Layer 2 of a small transformer language model trained on English Wikipedia (10 layers, counted from 0, width 96).
A neuron's activation on a vector x is GELU(weights . x), where the dot is the dot product.
The model reads these tokens: " life" " and" " family" "==" "\n" "Born" " in" " 16" "47" " or" " 16" "48" "," " H" "ann" "ib" "al" " von" " D" "eg" "en" "f" "eld" " was" " the" " young" "est" " son" " of" " Christ" "oph" " Martin"

The vector x that enters this layer's MLP at each token. A number n stands for n times 0.048.
0 " life": 7 18 27 38 -46 34 -39 -52 -22 -9 1 -5 14 30 -1 0 -5 -5 3 -10 -40 14 5 -15 -57 -41 64 22 -43 0 -40 -58 -25 -4 -23 21 30 -1 8 6 3 12 -45 55 -39 51 30 -22 30 -7 1 -12 -24 4 -28 -41 -5 -33 -6 -23 -10 -43 7 43 -71 26 17 -21 5 -27 -27 40 42 34 -23 -8 14 -6 1 -6 -26 -56 -8 -34 3 14 -21 -24 -5 -41 41 11 32 -5 -23 -4
1 " and": -20 -9 54 40 -61 -1 -22 -81 23 -21 23 17 -38 15 4 0 10 7 -18 -16 -33 -22 12 -36 -17 -4 0 9 -13 -7 -8 -37 -6 -39 -20 57 39 -18 33 -43 10 7 -48 88 -21 52 -12 -3 43 10 -12 15 -31 35 -13 -17 -21 -25 -23 -57 6 13 28 32 -21 -14 13 -47 -10 28 -22 0 24 22 20 36 27 11 1 -9 -1 -16 -3 -18 8 17 -20 21 19 -10 -10 30 -6 -1 -10 -10
2 " family": -16 28 18 28 -38 -17 -2 -57 3 -3 43 13 -5 2 7 -23 2 -34 6 -24 -18 3 8 -19 -71 -43 -1 24 -20 -5 -10 -65 -7 6 -26 -12 12 -37 14 -10 -13 30 -30 30 -48 79 53 14 45 0 -4 7 -20 9 3 -35 -15 -22 -22 -29 4 -69 11 59 -53 36 -11 -9 28 -24 -20 -8 72 39 14 0 -17 1 16 16 7 -62 -21 2 -8 19 -13 -6 -23 -33 34 20 29 -20 -15 16
3 "==": 18 -23 38 11 -37 2 -36 -64 -5 -33 -8 0 -48 16 3 30 -5 -9 -7 -23 -3 -15 46 -30 -56 -5 31 -8 -40 -21 -37 -23 -12 -26 -8 44 29 -17 36 -32 9 6 -39 67 -7 77 -16 -13 54 26 -3 6 -36 -2 32 -13 26 12 6 -33 4 -43 -39 49 -27 -20 -5 -24 23 12 -24 30 9 29 11 -11 1 30 2 -34 26 -57 12 -30 10 35 -50 -6 32 -2 -26 -7 -3 -2 -17 0
4 "\n": 2 -17 39 19 -51 -17 -45 -95 -2 -21 -15 -5 -34 18 8 16 42 -15 -18 -16 -4 -37 38 -10 -8 -16 10 -7 -43 -20 -42 -57 -10 -37 12 3 42 -21 27 -17 10 19 -41 33 -35 40 2 -33 51 9 -7 14 -20 30 56 -10 24 -11 5 -49 5 -15 6 13 -33 -1 -13 -41 4 50 -2 7 40 25 26 24 17 13 -4 0 10 -36 -2 -39 19 38 -11 29 44 -2 -25 1 -19 27 6 -3
5 "Born": -22 2 28 38 -49 25 -45 -47 -35 -57 44 -23 2 12 17 -10 8 -19 14 29 -50 -33 7 2 -61 -30 27 -5 12 0 -53 -29 -41 -38 -7 1 52 12 6 -10 -4 -3 -22 49 -32 47 4 -16 23 -12 -15 23 -31 -6 20 -22 22 -10 3 -19 -41 -51 43 20 -53 12 1 -4 31 -26 -1 -9 11 31 -15 -11 2 -16 16 22 -17 -28 1 -28 -17 33 24 65 1 -10 12 19 36 30 -43 24
6 " in": -26 -29 20 37 -58 -21 0 -79 -16 -33 6 21 -4 -26 9 -14 -25 -20 -4 7 -11 -4 10 34 -12 -16 12 20 -24 -42 -63 22 -38 -40 -27 43 36 -10 25 -13 -21 -1 -58 58 -40 60 12 -9 38 -14 -26 -7 -24 4 23 -29 -16 -29 28 -14 -33 -60 13 19 -9 -5 5 -2 -10 16 35 3 34 21 37 15 24 -11 51 -1 8 -41 2 -5 -11 44 -23 13 15 -17 -39 20 -4 -13 -12 37
7 " 16": 3 42 -8 -4 -51 -4 14 -17 -17 -21 -13 21 -33 -12 11 35 50 -16 -19 -4 -25 -20 -9 20 -34 11 44 5 -65 5 -20 -5 -44 5 -29 38 71 -10 15 -13 0 0 -33 32 -14 45 11 -56 45 1 -19 -27 4 23 9 22 28 -2 15 -30 -23 -45 25 29 -30 21 31 -53 41 -33 -20 -11 14 -3 22 20 8 31 20 3 -4 -58 -30 1 42 -4 -11 -4 24 -42 -6 18 4 9 6 64
8 "47": 18 39 7 -6 -35 -10 7 -19 -8 -5 41 29 -16 -23 22 19 14 -4 -22 -25 -39 4 6 -19 -9 -22 29 15 -38 6 -72 -13 -18 4 -40 44 53 -23 27 -18 2 -30 -13 18 -30 52 23 -47 53 6 11 29 15 22 -27 -9 38 -5 2 -44 -29 -60 -14 15 -41 17 45 -44 41 -21 -32 -24 -14 5 42 -8 51 34 -6 4 -31 -52 51 7 20 0 -5 1 37 -24 6 3 3 33 -42 14
9 " or": -46 19 10 28 -50 11 56 -29 17 -41 -4 40 1 24 48 -4 22 -25 -31 -1 -43 -26 14 -20 -15 -23 1 5 -3 -5 -31 32 -28 -19 -38 36 43 -9 -4 8 1 6 -38 48 -14 22 -31 -25 41 -12 -23 9 -29 21 -55 -27 -56 -26 -44 -51 -33 -5 -1 30 8 -3 16 -12 -19 1 -13 10 22 12 8 57 7 0 -5 26 31 -54 -16 -31 -7 31 -22 -15 14 -26 -23 46 9 8 -37 -12
10 " 16": 0 48 -8 -7 -43 -1 21 -16 -16 -12 -10 28 -36 -18 13 41 56 -3 -22 -12 -27 -16 -4 24 -26 9 50 8 -61 10 -21 0 -47 16 -23 29 65 -12 14 -16 5 -16 -31 32 -3 36 12 -51 39 -20 -18 -23 0 20 8 15 25 -6 17 -35 -26 -38 24 28 -29 17 30 -59 50 -32 -27 -19 27 2 18 14 15 37 17 2 0 -59 -25 4 45 -14 -14 -10 26 -39 -5 23 11 -3 14 64
11 "48": 26 50 4 -14 -29 -8 8 -11 -20 -8 37 33 -25 -30 31 23 16 5 -14 -27 -38 6 15 -15 4 -25 30 12 -43 15 -61 -21 -26 -2 -33 43 44 -33 9 -23 3 -34 -13 28 -24 46 23 -39 55 -17 15 26 11 20 -17 -19 20 -10 8 -50 -32 -59 -15 17 -34 14 34 -49 50 -16 -31 -40 -9 7 42 -21 55 39 -1 -10 -25 -52 43 16 26 -8 -15 -10 29 -25 11 14 -8 20 -34 16
12 ",": -25 -15 5 41 -38 -24 -11 -72 -9 -21 14 31 -7 -16 12 7 32 10 -31 -5 -21 -35 -12 -2 6 -5 -19 28 -4 16 -74 -23 -31 -20 -21 35 41 -22 25 7 2 15 -33 63 -20 46 -3 -17 54 -25 -49 4 -50 38 4 -29 9 -30 -4 -20 -18 -30 23 38 -16 3 19 -22 -2 8 3 10 5 16 47 57 -4 5 51 -28 20 -61 -12 31 -1 26 -11 -7 40 -22 -31 43 -13 -17 -23 -8
13 " H": 4 -3 29 35 -49 20 -17 -59 3 -25 48 54 6 -12 38 6 5 -28 1 -14 -10 18 7 9 -43 -51 1 20 -52 9 -80 -3 1 -6 -22 32 15 -8 5 11 27 52 -15 14 -12 -3 -6 -28 76 -15 -23 12 19 4 14 24 -31 39 -3 -42 10 -42 -6 36 -49 21 17 -34 39 3 -15 4 29 19 8 45 1 10 -1 25 18 -31 -79 21 18 2 -13 22 -4 -27 -11 43 13 24 11 -5
14 "ann": 20 -9 50 3 13 -38 8 -11 -5 -12 10 24 31 -16 43 -9 0 -29 -24 -44 -5 -6 -29 2 -9 -4 -11 37 -59 -29 -54 -15 -26 -16 -6 -4 33 -17 53 -6 35 0 8 12 -70 19 -27 -9 74 34 14 43 -8 -6 -6 -14 27 33 -10 -54 29 -20 0 33 -31 -4 -16 -17 54 -7 -8 32 24 -3 22 1 21 3 -9 28 -40 19 -49 50 -11 12 11 55 13 19 -7 42 -33 -36 -37 6
15 "ib": -7 20 33 -22 33 -7 1 -42 -11 -31 -11 10 14 14 58 14 -10 -30 -36 -35 1 23 -35 -5 -13 -1 -5 57 -34 27 -55 -9 -23 -49 -9 44 46 -8 28 -8 -15 -28 20 4 -49 -20 -1 -41 45 22 30 19 49 6 14 -15 15 -14 -38 -64 -21 -24 -12 45 -16 10 34 -22 33 -13 -30 41 -5 -51 7 19 43 -19 -31 22 -33 -34 -39 21 -5 17 -19 16 4 -3 16 46 -25 -7 -3 -14
16 "al": -21 34 45 -34 -13 -53 27 -71 -7 -5 -8 33 27 -11 -6 -5 -17 14 0 -35 14 -35 -26 -35 -26 -59 34 38 -13 13 -63 -20 -50 -27 -10 34 38 -48 21 -36 -22 -23 -2 4 -41 -4 0 -19 25 -2 16 5 -5 20 -43 -35 -26 -1 -30 -31 -20 -28 -9 56 -9 31 -4 -19 38 0 -25 3 38 -4 29 24 -21 -24 -48 -35 -13 -10 -15 32 5 33 -24 38 -3 -5 -27 49 -7 -48 -4 7
17 " von": -7 2 61 21 -47 -68 1 -41 25 -17 36 23 12 -29 16 -9 60 -11 5 -39 -16 5 -9 -9 -4 -34 -11 16 -51 32 -16 29 6 -13 -19 20 37 6 9 -8 -3 17 2 71 -16 5 39 -44 63 13 -7 28 -41 -33 -4 -20 -1 11 -37 -21 2 3 26 53 -34 30 8 -16 -1 -5 8 -32 30 45 37 -16 22 -37 4 42 12 -43 -41 37 13 1 -2 25 -46 5 -20 2 12 27 -32 15
18 " D": 5 9 53 15 -63 11 16 -47 -1 -25 0 70 2 -34 1 11 17 -25 8 -9 -17 -15 1 2 -38 -36 25 -12 -61 13 -41 -38 -1 -11 -20 -1 16 5 24 28 -12 35 -41 16 -32 -32 -31 -40 34 3 -12 20 13 -25 10 9 -6 38 16 -30 -31 -36 0 27 -42 7 50 -13 55 16 -2 -43 -4 7 29 31 -14 10 29 25 -6 -33 -62 35 22 9 -2 40 -17 -20 -19 78 1 3 12 5
19 "eg": 8 5 57 -4 3 -65 35 -9 7 -44 -15 17 2 -19 22 -11 46 -56 -14 -43 -34 3 -6 -32 -11 -52 -11 7 -28 5 -21 12 -51 -24 13 11 39 -10 46 14 -10 -17 -4 -17 -59 -36 -30 -58 33 38 -1 6 14 -9 18 -3 36 34 -16 -36 -37 -14 -2 60 -16 -31 32 -13 65 6 -32 23 -3 -30 22 3 -17 -36 26 -7 -17 -31 -6 10 17 22 -12 34 -7 -3 16 73 27 -1 -2 25
20 "en": 17 7 33 -4 8 -42 38 -45 31 -14 28 -1 11 -29 26 -2 11 -31 -17 -37 -17 -20 -31 -10 0 -45 -2 34 -24 25 -56 17 -36 -49 -11 3 33 -38 4 -26 16 -26 18 -19 -59 5 12 -66 59 31 16 30 -30 16 5 7 26 -2 -20 -27 10 -23 29 84 -14 -6 -1 -12 35 24 -10 19 7 -2 54 10 -11 -7 -31 -9 -13 -46 -13 44 -12 28 -46 39 -42 18 -32 46 -15 -10 -2 10
21 "f": 33 1 35 -36 10 3 11 -16 32 -27 8 33 1 -34 41 -11 31 5 -26 -58 6 -1 5 -21 -16 -39 10 38 -16 6 -52 -6 -18 -44 7 54 42 -51 1 12 -21 -21 -35 20 -42 -49 -17 -29 29 18 -2 -2 3 -22 -4 1 -12 7 -35 -48 14 -33 39 31 12 7 42 -7 59 27 -29 -5 1 -26 -3 29 40 -10 9 6 -24 -49 -27 47 6 -20 -18 48 -32 -27 -20 60 -19 41 -7 27
22 "eld": 25 13 76 0 -2 -11 -22 -17 -1 -14 8 -11 17 -19 8 -17 13 -31 -14 -48 -28 -4 -16 -19 33 -19 28 32 -40 13 -60 1 -47 -38 9 -1 52 -28 8 -30 -1 -2 14 53 -33 12 14 -55 51 5 -1 14 7 15 -13 -41 23 37 -19 -29 -5 -44 4 53 -6 -1 25 -11 62 5 -42 0 28 -26 12 -25 -5 -28 12 25 -43 3 -29 27 20 9 29 40 -21 12 -6 73 -10 0 -32 38
23 " was": -12 -1 -23 43 -33 -28 -12 -79 28 -53 1 -13 -17 -12 -28 -9 11 9 -12 -6 -33 -11 -6 4 -42 -19 50 5 -2 17 -62 -23 -21 -13 -7 26 40 -20 31 -24 3 10 -40 36 -10 32 15 -22 56 31 -11 2 -10 41 5 -16 -29 -15 -4 -42 -27 -58 13 56 -10 19 -29 3 24 8 -23 -22 9 21 38 26 52 -3 19 -39 8 -47 -46 -4 -31 38 18 27 -15 -35 -51 25 -40 -16 -40 23
24 " the": -22 -6 19 31 -92 -27 -7 -63 16 -56 20 -20 -32 -15 1 -10 10 -14 20 4 12 -11 21 -8 -21 -14 -6 10 -45 12 -21 -1 -56 -27 -21 29 24 -29 33 -15 7 -7 -25 34 -12 34 -21 -25 34 -12 -14 0 -34 49 -19 -19 -4 -27 -31 -35 -25 -30 3 72 -17 4 3 -23 19 30 24 -5 40 49 27 41 26 4 10 0 -10 -36 -28 9 -4 24 -10 33 18 -26 -23 31 3 -12 -21 3
25 " young": -34 20 13 21 -49 21 -2 -50 -9 0 2 3 -15 0 42 -8 32 -32 -2 -14 2 -6 -5 15 -38 -25 -11 46 -39 4 -12 -26 -43 -1 -16 31 52 -1 -26 -11 -5 33 -12 37 -16 29 23 -10 34 -35 -12 -24 -38 8 -26 7 19 -30 -3 -46 -17 -43 28 61 -52 -27 -20 -20 46 -68 -29 -14 51 32 6 4 -4 -32 61 12 0 -32 -40 -28 -10 39 -22 14 -6 -37 -3 33 7 -24 -44 -5
26 "est": -2 -8 40 8 -25 29 -48 -18 -42 10 -18 -1 8 15 -25 12 32 -19 -26 -37 16 0 0 -23 -33 -37 48 31 -45 -2 -16 6 -49 -14 -8 43 27 -5 20 -12 -10 -5 3 27 -28 25 13 -38 41 -3 13 -26 -3 34 -22 1 -10 -48 -32 -47 -40 -15 21 58 -34 -15 -20 -23 52 19 -47 -31 31 -22 7 -17 -10 6 19 -18 -14 -3 8 -16 20 47 -29 23 -35 -36 -13 94 0 -50 -51 10
27 " son": -32 32 38 38 -24 19 -14 -62 1 -9 25 25 35 11 -4 21 37 -3 -19 -21 -22 -26 -33 25 -62 -8 10 26 -47 1 -31 -14 -45 9 -12 -1 30 -5 -13 0 9 7 -10 54 -17 61 34 -19 61 -25 3 -2 4 61 -22 -23 36 -6 -11 -32 -12 -18 31 65 -54 24 -26 -11 38 -13 -20 -20 37 48 -1 6 14 -8 69 21 -7 -20 -21 -12 -18 45 -8 33 -12 -2 4 40 9 -11 -27 0
28 " of": -14 -18 15 42 -55 -23 -6 -73 2 -35 32 1 -28 12 7 -18 28 -9 -2 -21 -20 -33 5 -37 -31 20 34 41 -48 12 -17 12 -52 -38 4 43 42 -7 30 -4 -25 -4 -1 64 -19 35 49 9 54 6 -10 28 -18 21 -4 -17 -21 -30 -28 -37 -5 -21 32 40 -27 13 -9 -28 -20 29 -3 -15 26 18 45 30 29 -9 52 4 13 -28 6 -2 8 33 -38 12 -21 -20 -13 46 -31 -13 -20 3
29 " Christ": -14 53 31 25 -29 -3 -2 -34 -27 -11 8 32 57 17 36 -7 -14 -17 1 3 -8 10 8 -14 -21 -16 7 23 -76 -21 -25 -1 -17 -19 -9 -12 49 15 19 12 11 20 -42 10 -17 4 8 -34 49 -11 4 55 -54 -44 8 -32 29 -20 0 -55 -7 -25 12 38 -51 -12 -34 -30 9 -29 -16 29 22 -1 -5 -6 -3 -32 19 17 -15 -23 -85 20 20 14 -10 53 -19 18 -7 45 -26 -2 -28 -23
30 "oph": -5 23 34 -27 4 -40 38 -65 -6 -3 0 23 8 6 10 23 2 -41 -17 -22 3 4 -6 -71 -52 -26 6 -10 -65 -4 -28 -15 -52 -4 -6 -7 9 -1 46 21 -48 -5 -43 11 -30 -33 -9 -7 65 -12 10 -8 21 -8 3 -18 15 7 -24 -68 4 -21 5 7 -52 -25 6 -26 20 -50 -5 -11 11 -16 16 -10 17 -45 5 31 -5 27 -55 37 -20 19 -19 31 -35 8 13 61 10 -44 -24 4
31 " Martin": -39 28 24 -4 -30 -38 9 -77 0 -8 37 23 30 -17 20 -16 14 -30 -1 -47 11 -13 -44 -31 -15 -18 11 -5 -37 -1 -11 5 4 -30 -7 -19 27 -7 9 -14 1 -3 -33 33 -49 34 10 -32 61 43 -5 31 6 -5 22 -16 47 12 -18 -38 5 -14 16 40 -49 28 0 -41 44 -23 -29 -17 27 22 50 -4 -4 -30 25 2 -14 -41 -54 51 0 34 -1 62 -10 9 -20 33 10 -6 -17 -6

Each question shows the input weights of one neuron of the MLP. A number n stands for n times 0.015.

n147: 0 -9 12 -14 29 -5 26 16 16 9 -4 -16 -2 13 12 0 6 15 -15 -5 -4 13 -20 -14 -9 -31 -5 1 -20 3 9 22 0 -5 -20 5 10 -1 25 -6 7 5 12 13 2 -25 -28 -6 -36 -27 29 -22 -3 19 33 -9 -9 32 28 6 -8 22 17 -5 -7 27 -5 1 -31 -23 8 11 11 8 3 27 -14 -21 -19 0 -1 1 -35 18 -16 7 -12 4 2 4 -14 -8 5 -8 -48 -18
On which two tokens does it fire most, strongest first? 30 "oph", 16 "al"

n165: -30 -17 -1 -6 -10 -7 34 12 -14 28 -34 -5 -5 -13 -15 -29 7 13 21 -35 -3 -7 -8 17 -12 12 44 12 4 7 27 10 6 -24 11 9 17 8 8 7 -16 3 11 15 0 -3 51 33 -26 -6 8 -7 -2 21 -21 6 12 7 10 -2 -15 13 -18 11 -4 25 13 10 -40 2 -27 4 13 15 -19 27 25 -10 -29 13 5 -10 -26 18 6 -24 7 3 16 33 -29 7 5 11 26 -16
On which token does it fire most, and how strongly? 16 "al", at about 3.1

n352: 18 -3 -9 39 -31 3 -7 27 12 -24 -12 19 3 -25 9 10 6 13 36 43 10 14 1 17 24 -5 -27 -16 -17 16 2 32 -21 23 2 -15 -2 16 -23 -3 33 2 8 -2 -17 -11 -13 -11 -2 20 11 0 -13 7 16 16 20 5 -44 1 4 27 -14 14 -40 -21 -7 13 -6 15 -10 3 16 51 2 22 -1 -31 -8 -26 8 33 -23 4 3 -21 -21 -18 20 -26 11 -4 -8 6 -3 18
It fires most on token 24 " the"

n324: 2 -11 9 6 -5 -17 -19 23 -25 6 -13 -34 5 2 23 15 -2 3 -13 -4 16 13 10 -1 -11 3 1 -12 15 -26 28 25 -9 11 17 -22 1 -34 -5 -2 -2 3 7 4 41 -11 18 -27 -19 -32 8 -6 1 4 12 16 -14 2 27 37 -15 -19 29 -23 -30 1 16 27 -3 7 -30 4 7 -6 10 29 -7 -37 -29 -30 -18 -4 -11 33 -9 11 6 17 -37 18 12 26 -12 -20 -3 -39
On which two tokens does it fire most, strongest first? 26 "est", 29 " Christ"

n221: -27 22 11 19 1 7 21 9 -22 -31 -19 -1 -37 -50 2 -20 11 6 -5 15 13 -16 -9 16 2 -22 -16 3 -3 -24 -16 14 -7 -3 -6 -17 -45 -1 1 -2 -7 -4 -10 -8 8 -33 -8 30 -10 6 -21 14 22 -1 0 -18 10 -29 22 4 2 9 4 -23 21 2 6 26 11 -21 -4 11 -14 27 39 2 -21 13 27 8 3 -22 -5 29 -10 1 8 -16 -42 6 -7 18 -31 -11 2 20
It fires most on token 18 " D"

n127: -11 -19 -6 23 1 -11 -15 67 -57 6 -7 5 -3 -23 7 -1 -16 7 20 -9 3 -1 -9 26 3 8 -9 53 -5 -17 52 21 -25 14 -43 -21 -27 16 -10 -25 -2 -23 7 19 -19 -15 10 1 -26 -33 2 16 -9 38 17 2 -33 -1 -53 -18 14 9 4 -8 1 -7 9 38 21 1 -36 -18 3 2 -5 8 -24 -7 -17 -18 -8 -29 -9 -13 -7 28 -40 -6 -12 -9 -13 -31 -15 17 -12 -6
On which two tokens does it fire most, strongest first? 26 "est", 25 " young"

n301: -10 21 -9 -10 16 -5 -17 -9 -3 10 1 -3 14 24 -1 10 2 5 12 -8 11 6 5 -17 20 -5 36 27 7 9 -2 19 16 36 13 -34 25 -4 13 -11 35 16 17 -1 -38 3 -4 27 -25 1 14 28 35 37 24 13 13 9 -16 1 10 1 12 3 -5 -35 -11 20 -25 58 -15 -9 11 27 -29 -10 18 -8 4 26 -37 13 -8 14 20 6 8 -12 33 -7 -7 21 -24 -15 21 -17
On which token does it fire most, and how strongly? 14 "ann", at about 4

n12: 13 0 -1 27 1 37 12 37 6 -23 4 9 -8 4 -2 19 -16 -3 -1 5 3 8 -32 -19 4 16 1 -6 7 16 -36 -13 -16 8 1 -35 5 15 3 10 -17 5 -13 22 -10 -29 -12 -7 -25 -5 1 16 -21 7 21 7 -17 18 -6 25 -17 -3 17 3 22 16 6 -6 -22 -57 4 -9 -8 4 -11 22 9 20 -24 25 25 12 15 -1 25 27 -22 8 -20 20 -2 -26 -9 26 -24 5
On which token does it fire most, and how strongly? 5 "Born", at about 2.9

n168: 3 -9 19 -1 3 -13 2 -4 10 -17 8 24 16 22 -25 36 10 -8 -25 -1 -32 18 5 -25 24 -3 -10 1 1 2 20 -19 19 -36 -17 -17 23 16 10 -11 -1 28 14 -33 -3 -17 29 -5 17 -9 -3 -8 12 -29 40 -16 -1 5 -2 -2 -14 -20 7 -17 -7 -16 -10 -22 -33 -3 28 -48 -18 -5 -4 -8 16 -48 11 -15 15 8 -4 2 -14 -8 34 -21 32 11 -14 -29 8 8 4 20
On which three tokens does it fire most, strongest first? 17 " von", 30 "oph", 4 "\n"

n51: 2 -34 -15 19 20 -5 8 20 10 -7 4 1 9 -5 -39 -38 6 -9 29 1 21 -23 7 5 -11 3 14 18 1 -8 -17 -11 -29 -21 -33 26 -4 -13 -11 -4 -10 23 -2 17 -1 -13 16 24 6 -16 -20 -24 -5 -8 -1 27 21 5 1 -7 19 29 -64 -18 30 -15 -32 2 -34 19 -17 24 2 26 10 -14 2 -2 -19 28 3 -28 10 -42 10 15 -6 10 -3 12 46 12 6 -34 10 -9
On which two tokens does it fire most, strongest first? 3 "==", 28 " of"

n250: -22 -2 -16 15 -3 11 10 -18 -15 -5 0 9 6 -8 -43 -10 -5 10 -9 -16 -6 6 6 7 0 10 16 12 -30 -12 17 -6 -13 21 1 -11 -19 3 -11 7 4 31 13 34 -14 24 10 6 -28 1 0 -4 23 -13 -23 0 2 20 7 -27 4 24 10 20 -9 -3 -34 -7 0 7 -12 -11 15 -21 13 -5 -25 29 7 0 16 31 19 -9 12 3 23 -40 9 0 -28 -35 -13 10 -16 -14
On which token does it fire most, and how strongly? 27 " son", at about 3.7

n370: -17 -14 -44 36 5 6 7 22 4 28 7 16 -22 4 9 10 20 -34 4 11 -13 -14 17 27 -20 16 4 -24 2 26 39 19 7 2 11 45 0 -3 -17 -5 -8 -16 18 28 10 -34 -1 17 6 -9 12 23 10 -27 -18 4 5 -7 -27 -5 25 -1 -4 -11 -6 -18 -13 1 11 12 -29 -6 10 10 33 16 -27 6 12 -1 -37 2 -21 14 -9 20 -2 -40 -36 43 -4 -6 -9 -1 -7 -11
On which token does it fire most, and how strongly? 28 " of", at about 2.7

n68: -10 -3 -15 -3 -24 1 -14 -19 8 -9 38 -32 24 18 -14 14 -13 -17 25 12 31 21 -34 5 17 -21 -9 31 7 33 7 -10 22 -20 -25 21 31 -50 -7 8 3 38 15 -27 12 -2 29 -15 0 15 26 14 -8 -9 -22 14 18 32 -20 5 -14 -13 -10 -6 5 10 -25 12 -2 4 -5 22 -38 9 10 -12 34 -28 34 0 -4 2 -9 -11 11 5 -1 -1 30 13 30 -7 -23 -5 3 27
It fires most on token 15 "ib"

n143: -7 11 19 14 20 -28 40 -21 23 24 -13 -28 15 -1 23 -10 6 23 7 18 9 2 9 -9 9 -12 53 12 -11 -10 -14 11 21 20 16 -8 -16 7 -10 12 -6 -4 2 -17 -28 -2 49 18 -11 11 5 2 12 3 2 -1 -8 -18 22 -5 7 -1 -27 19 -5 -23 -27 36 -2 10 -8 -2 -8 -12 31 24 22 4 11 -7 -13 25 25 10 4 6 -9 36 26 9 11 5 -22 3 10 10
On which two tokens does it fire most, strongest first? 16 "al", 20 "en"

n232: 8 -12 5 -11 14 -25 12 32 8 -11 -3 -31 9 -21 -24 1 1 -4 23 6 39 26 -14 14 16 -24 -25 -9 -8 -7 -12 -19 -3 -31 -8 -41 8 1 -19 7 -28 40 -6 4 30 12 -18 40 -16 -13 23 -11 5 -2 6 -17 25 -10 22 14 -12 -20 9 -5 -24 -4 13 5 15 15 2 -34 -11 18 20 0 1 1 1 -16 -21 13 -17 15 -56 0 -18 10 -36 -13 -11 33 2 -25 16 17
It fires most on token 30 "oph"

n71: -14 5 -7 -12 -45 17 45 31 33 -15 1 11 14 -3 14 8 13 10 6 2 -8 7 7 -9 0 8 -12 -5 27 -30 17 -6 15 0 15 -5 -3 -2 7 26 10 0 16 4 -8 -18 -33 -10 -20 12 -8 18 22 -24 -16 -8 24 2 13 1 4 34 11 41 0 1 3 4 -3 -20 -11 14 13 -3 -6 16 18 -18 -8 20 23 6 15 13 4 3 -7 -32 6 -8 9 1 10 -9 6 -12
On which token does it fire most, and how strongly? 9 " or", at about 4.6

n90: -4 -3 -22 -24 -5 -41 7 31 25 -9 12 1 47 14 -3 12 -22 32 9 1 6 -15 -3 -11 18 7 14 14 21 -13 33 -25 -4 -16 11 18 17 26 21 9 -20 -36 17 -7 1 6 3 -31 8 2 4 -19 38 34 -1 27 15 16 40 -9 -26 1 -14 -30 -36 3 -1 2 -14 -18 21 -9 -21 0 17 10 2 -6 3 20 -17 -19 -13 2 -1 7 7 14 10 -2 -2 5 26 -11 -19 5
On which token does it fire most, and how strongly? 8 "47", at about 3.9

n23: -15 -1 46 -10 36 -4 12 -11 -5 19 5 8 1 -8 -22 -1 6 -18 12 -25 2 1 -17 -22 36 8 13 2 -14 -16 18 -37 11 -8 30 14 5 15 -23 -4 -10 2 -28 25 18 42 35 14 -1 -22 16 5 -2 -16 -25 15 2 12 13 27 11 6 28 -3 -2 -5 9 -12 1 7 -9 35 -2 -6 -7 -8 3 8 5 12 -22 10 22 -15 -11 30 9 -4 10 -11 -20 10 -11 1 19 -25
It fires most on token 1 " and"

n39: 7 -28 16 -13 6 9 -5 13 15 10 -1 -16 -26 -14 -12 27 14 -1 -17 37 22 42 -12 -20 -11 22 -19 5 -13 2 -19 -3 22 2 -4 4 -11 12 -28 -15 -29 23 -4 -11 -7 -6 -22 -17 16 12 9 -10 3 -35 -16 7 -7 -20 19 15 13 -39 1 -21 10 13 10 15 -11 -5 -16 27 -24 46 -18 1 -19 -9 20 2 46 6 3 -5 21 5 5 18 37 -8 19 -8 -2 55 36 7
It fires most on token 13 " H"

n40: 17 5 1 -26 35 3 0 17 27 -2 2 -15 16 -4 -2 -6 12 -1 -1 -10 37 27 -14 -7 38 -17 -11 15 15 -14 -8 17 10 -30 -7 -7 -12 -19 -11 6 -18 16 -27 -22 25 16 3 2 -6 31 12 47 -41 -9 8 -39 33 23 3 5 5 -12 11 -9 -5 -18 -24 -23 2 10 -6 20 0 -3 2 -6 19 17 -26 42 -3 -7 14 14 33 5 5 11 6 -3 14 -12 3 -17 5 -12
On which three tokens does it fire most, strongest first? 14 "ann", 20 "en", 29 " Christ"

n368: 10 -15 3 13 24 35 12 5 -13 26 18 4 -8 6 -2 29 -13 -5 55 10 -11 -11 -22 24 14 15 34 33 5 24 6 -4 18 1 48 8 11 26 -2 9 24 1 19 7 -7 -9 -8 -5 -29 -1 9 10 23 -1 1 -12 4 8 2 -1 -28 4 6 2 1 19 1 13 -1 -19 -34 1 44 -2 17 -2 -30 37 -18 10 6 -6 -23 3 4 6 10 1 13 -29 -4 -19 -11 -15 -7 -3
On which three tokens does it fire most, strongest first? 10 " 16", 0 " life", 15 "ib"

n349: 9 -12 -21 0 -1 22 -32 -9 -5 -6 17 5 4 32 -7 -15 -30 15 20 7 -12 36 -13 16 -19 6 -1 7 -13 17 1 -14 16 -14 -20 -14 -5 -31 -1 10 -6 -6 9 -7 29 25 28 14 10 -9 -26 4 -2 9 -13 -28 -8 10 -31 -9 -9 15 -30 -28 6 47 -6 16 -3 22 -1 5 3 1 18 -2 -3 15 -10 4 3 -13 -36 1 17 22 -11 -14 10 11 62 22 23 -26 44 25
On which three tokens does it fire most, strongest first? 2 " family", 0 " life", 13 " H"

n346: 12 25 -7 -12 13 -4 -38 -28 -32 -2 -17 12 35 7 -2 19 2 29 20 13 19 7 4 -13 5 20 28 -25 -13 1 45 -4 16 34 -17 -12 -13 26 -13 4 25 4 14 -2 17 -1 21 -39 -3 12 -25 14 4 -3 -32 6 -33 -29 -4 -17 10 2 8 -6 -9 -15 -14 -5 9 6 3 9 -12 -9 -5 3 5 2 30 -26 9 -5 29 10 2 2 6 -14 30 -35 19 -2 15 21 -24 -11
On which three tokens does it fire most, strongest first? 0 " life", 26 "est", 11 "48"

n67: -3 30 8 11 -31 21 14 20 7 -23 19 7 7 -15 6 6 0 -18 -5 7 -26 3 -19 6 -3 1 3 22 35 -2 14 5 17 -2 -22 15 12 -9 -18 44 -5 7 -2 -19 -12 1 11 -23 -38 -2 -23 -12 -30 -13 1 -10 27 39 -6 2 20 25 12 10 43 1 -25 21 -7 -7 -7 -10 8 -14 -19 -9 34 -25 -11 25 -5 -5 -14 -9 -7 14 0 -19 -1 -4 -16 -2 -1 -24 -15 -9
On which token does it fire most, and how strongly? 9 " or", at about 4.3

n244: -24 -15 -18 27 10 28 10 -4 10 22 14 8 13 -15 -40 9 -33 4 -7 27 -1 -5 6 5 -2 7 5 4 7 -4 10 -25 0 -10 13 -3 -7 11 -27 -3 11 14 -16 11 -11 -5 -13 -16 6 12 -1 6 -14 -28 22 -1 43 12 22 2 -11 34 -18 2 2 -11 36 9 20 -43 -2 2 3 -4 -16 17 4 3 -25 -23 -17 -34 1 53 -34 -5 -7 -35 0 31 -23 -13 -2 3 -12 27
On which two tokens does it fire most, strongest first? 31 " Martin", 18 " D"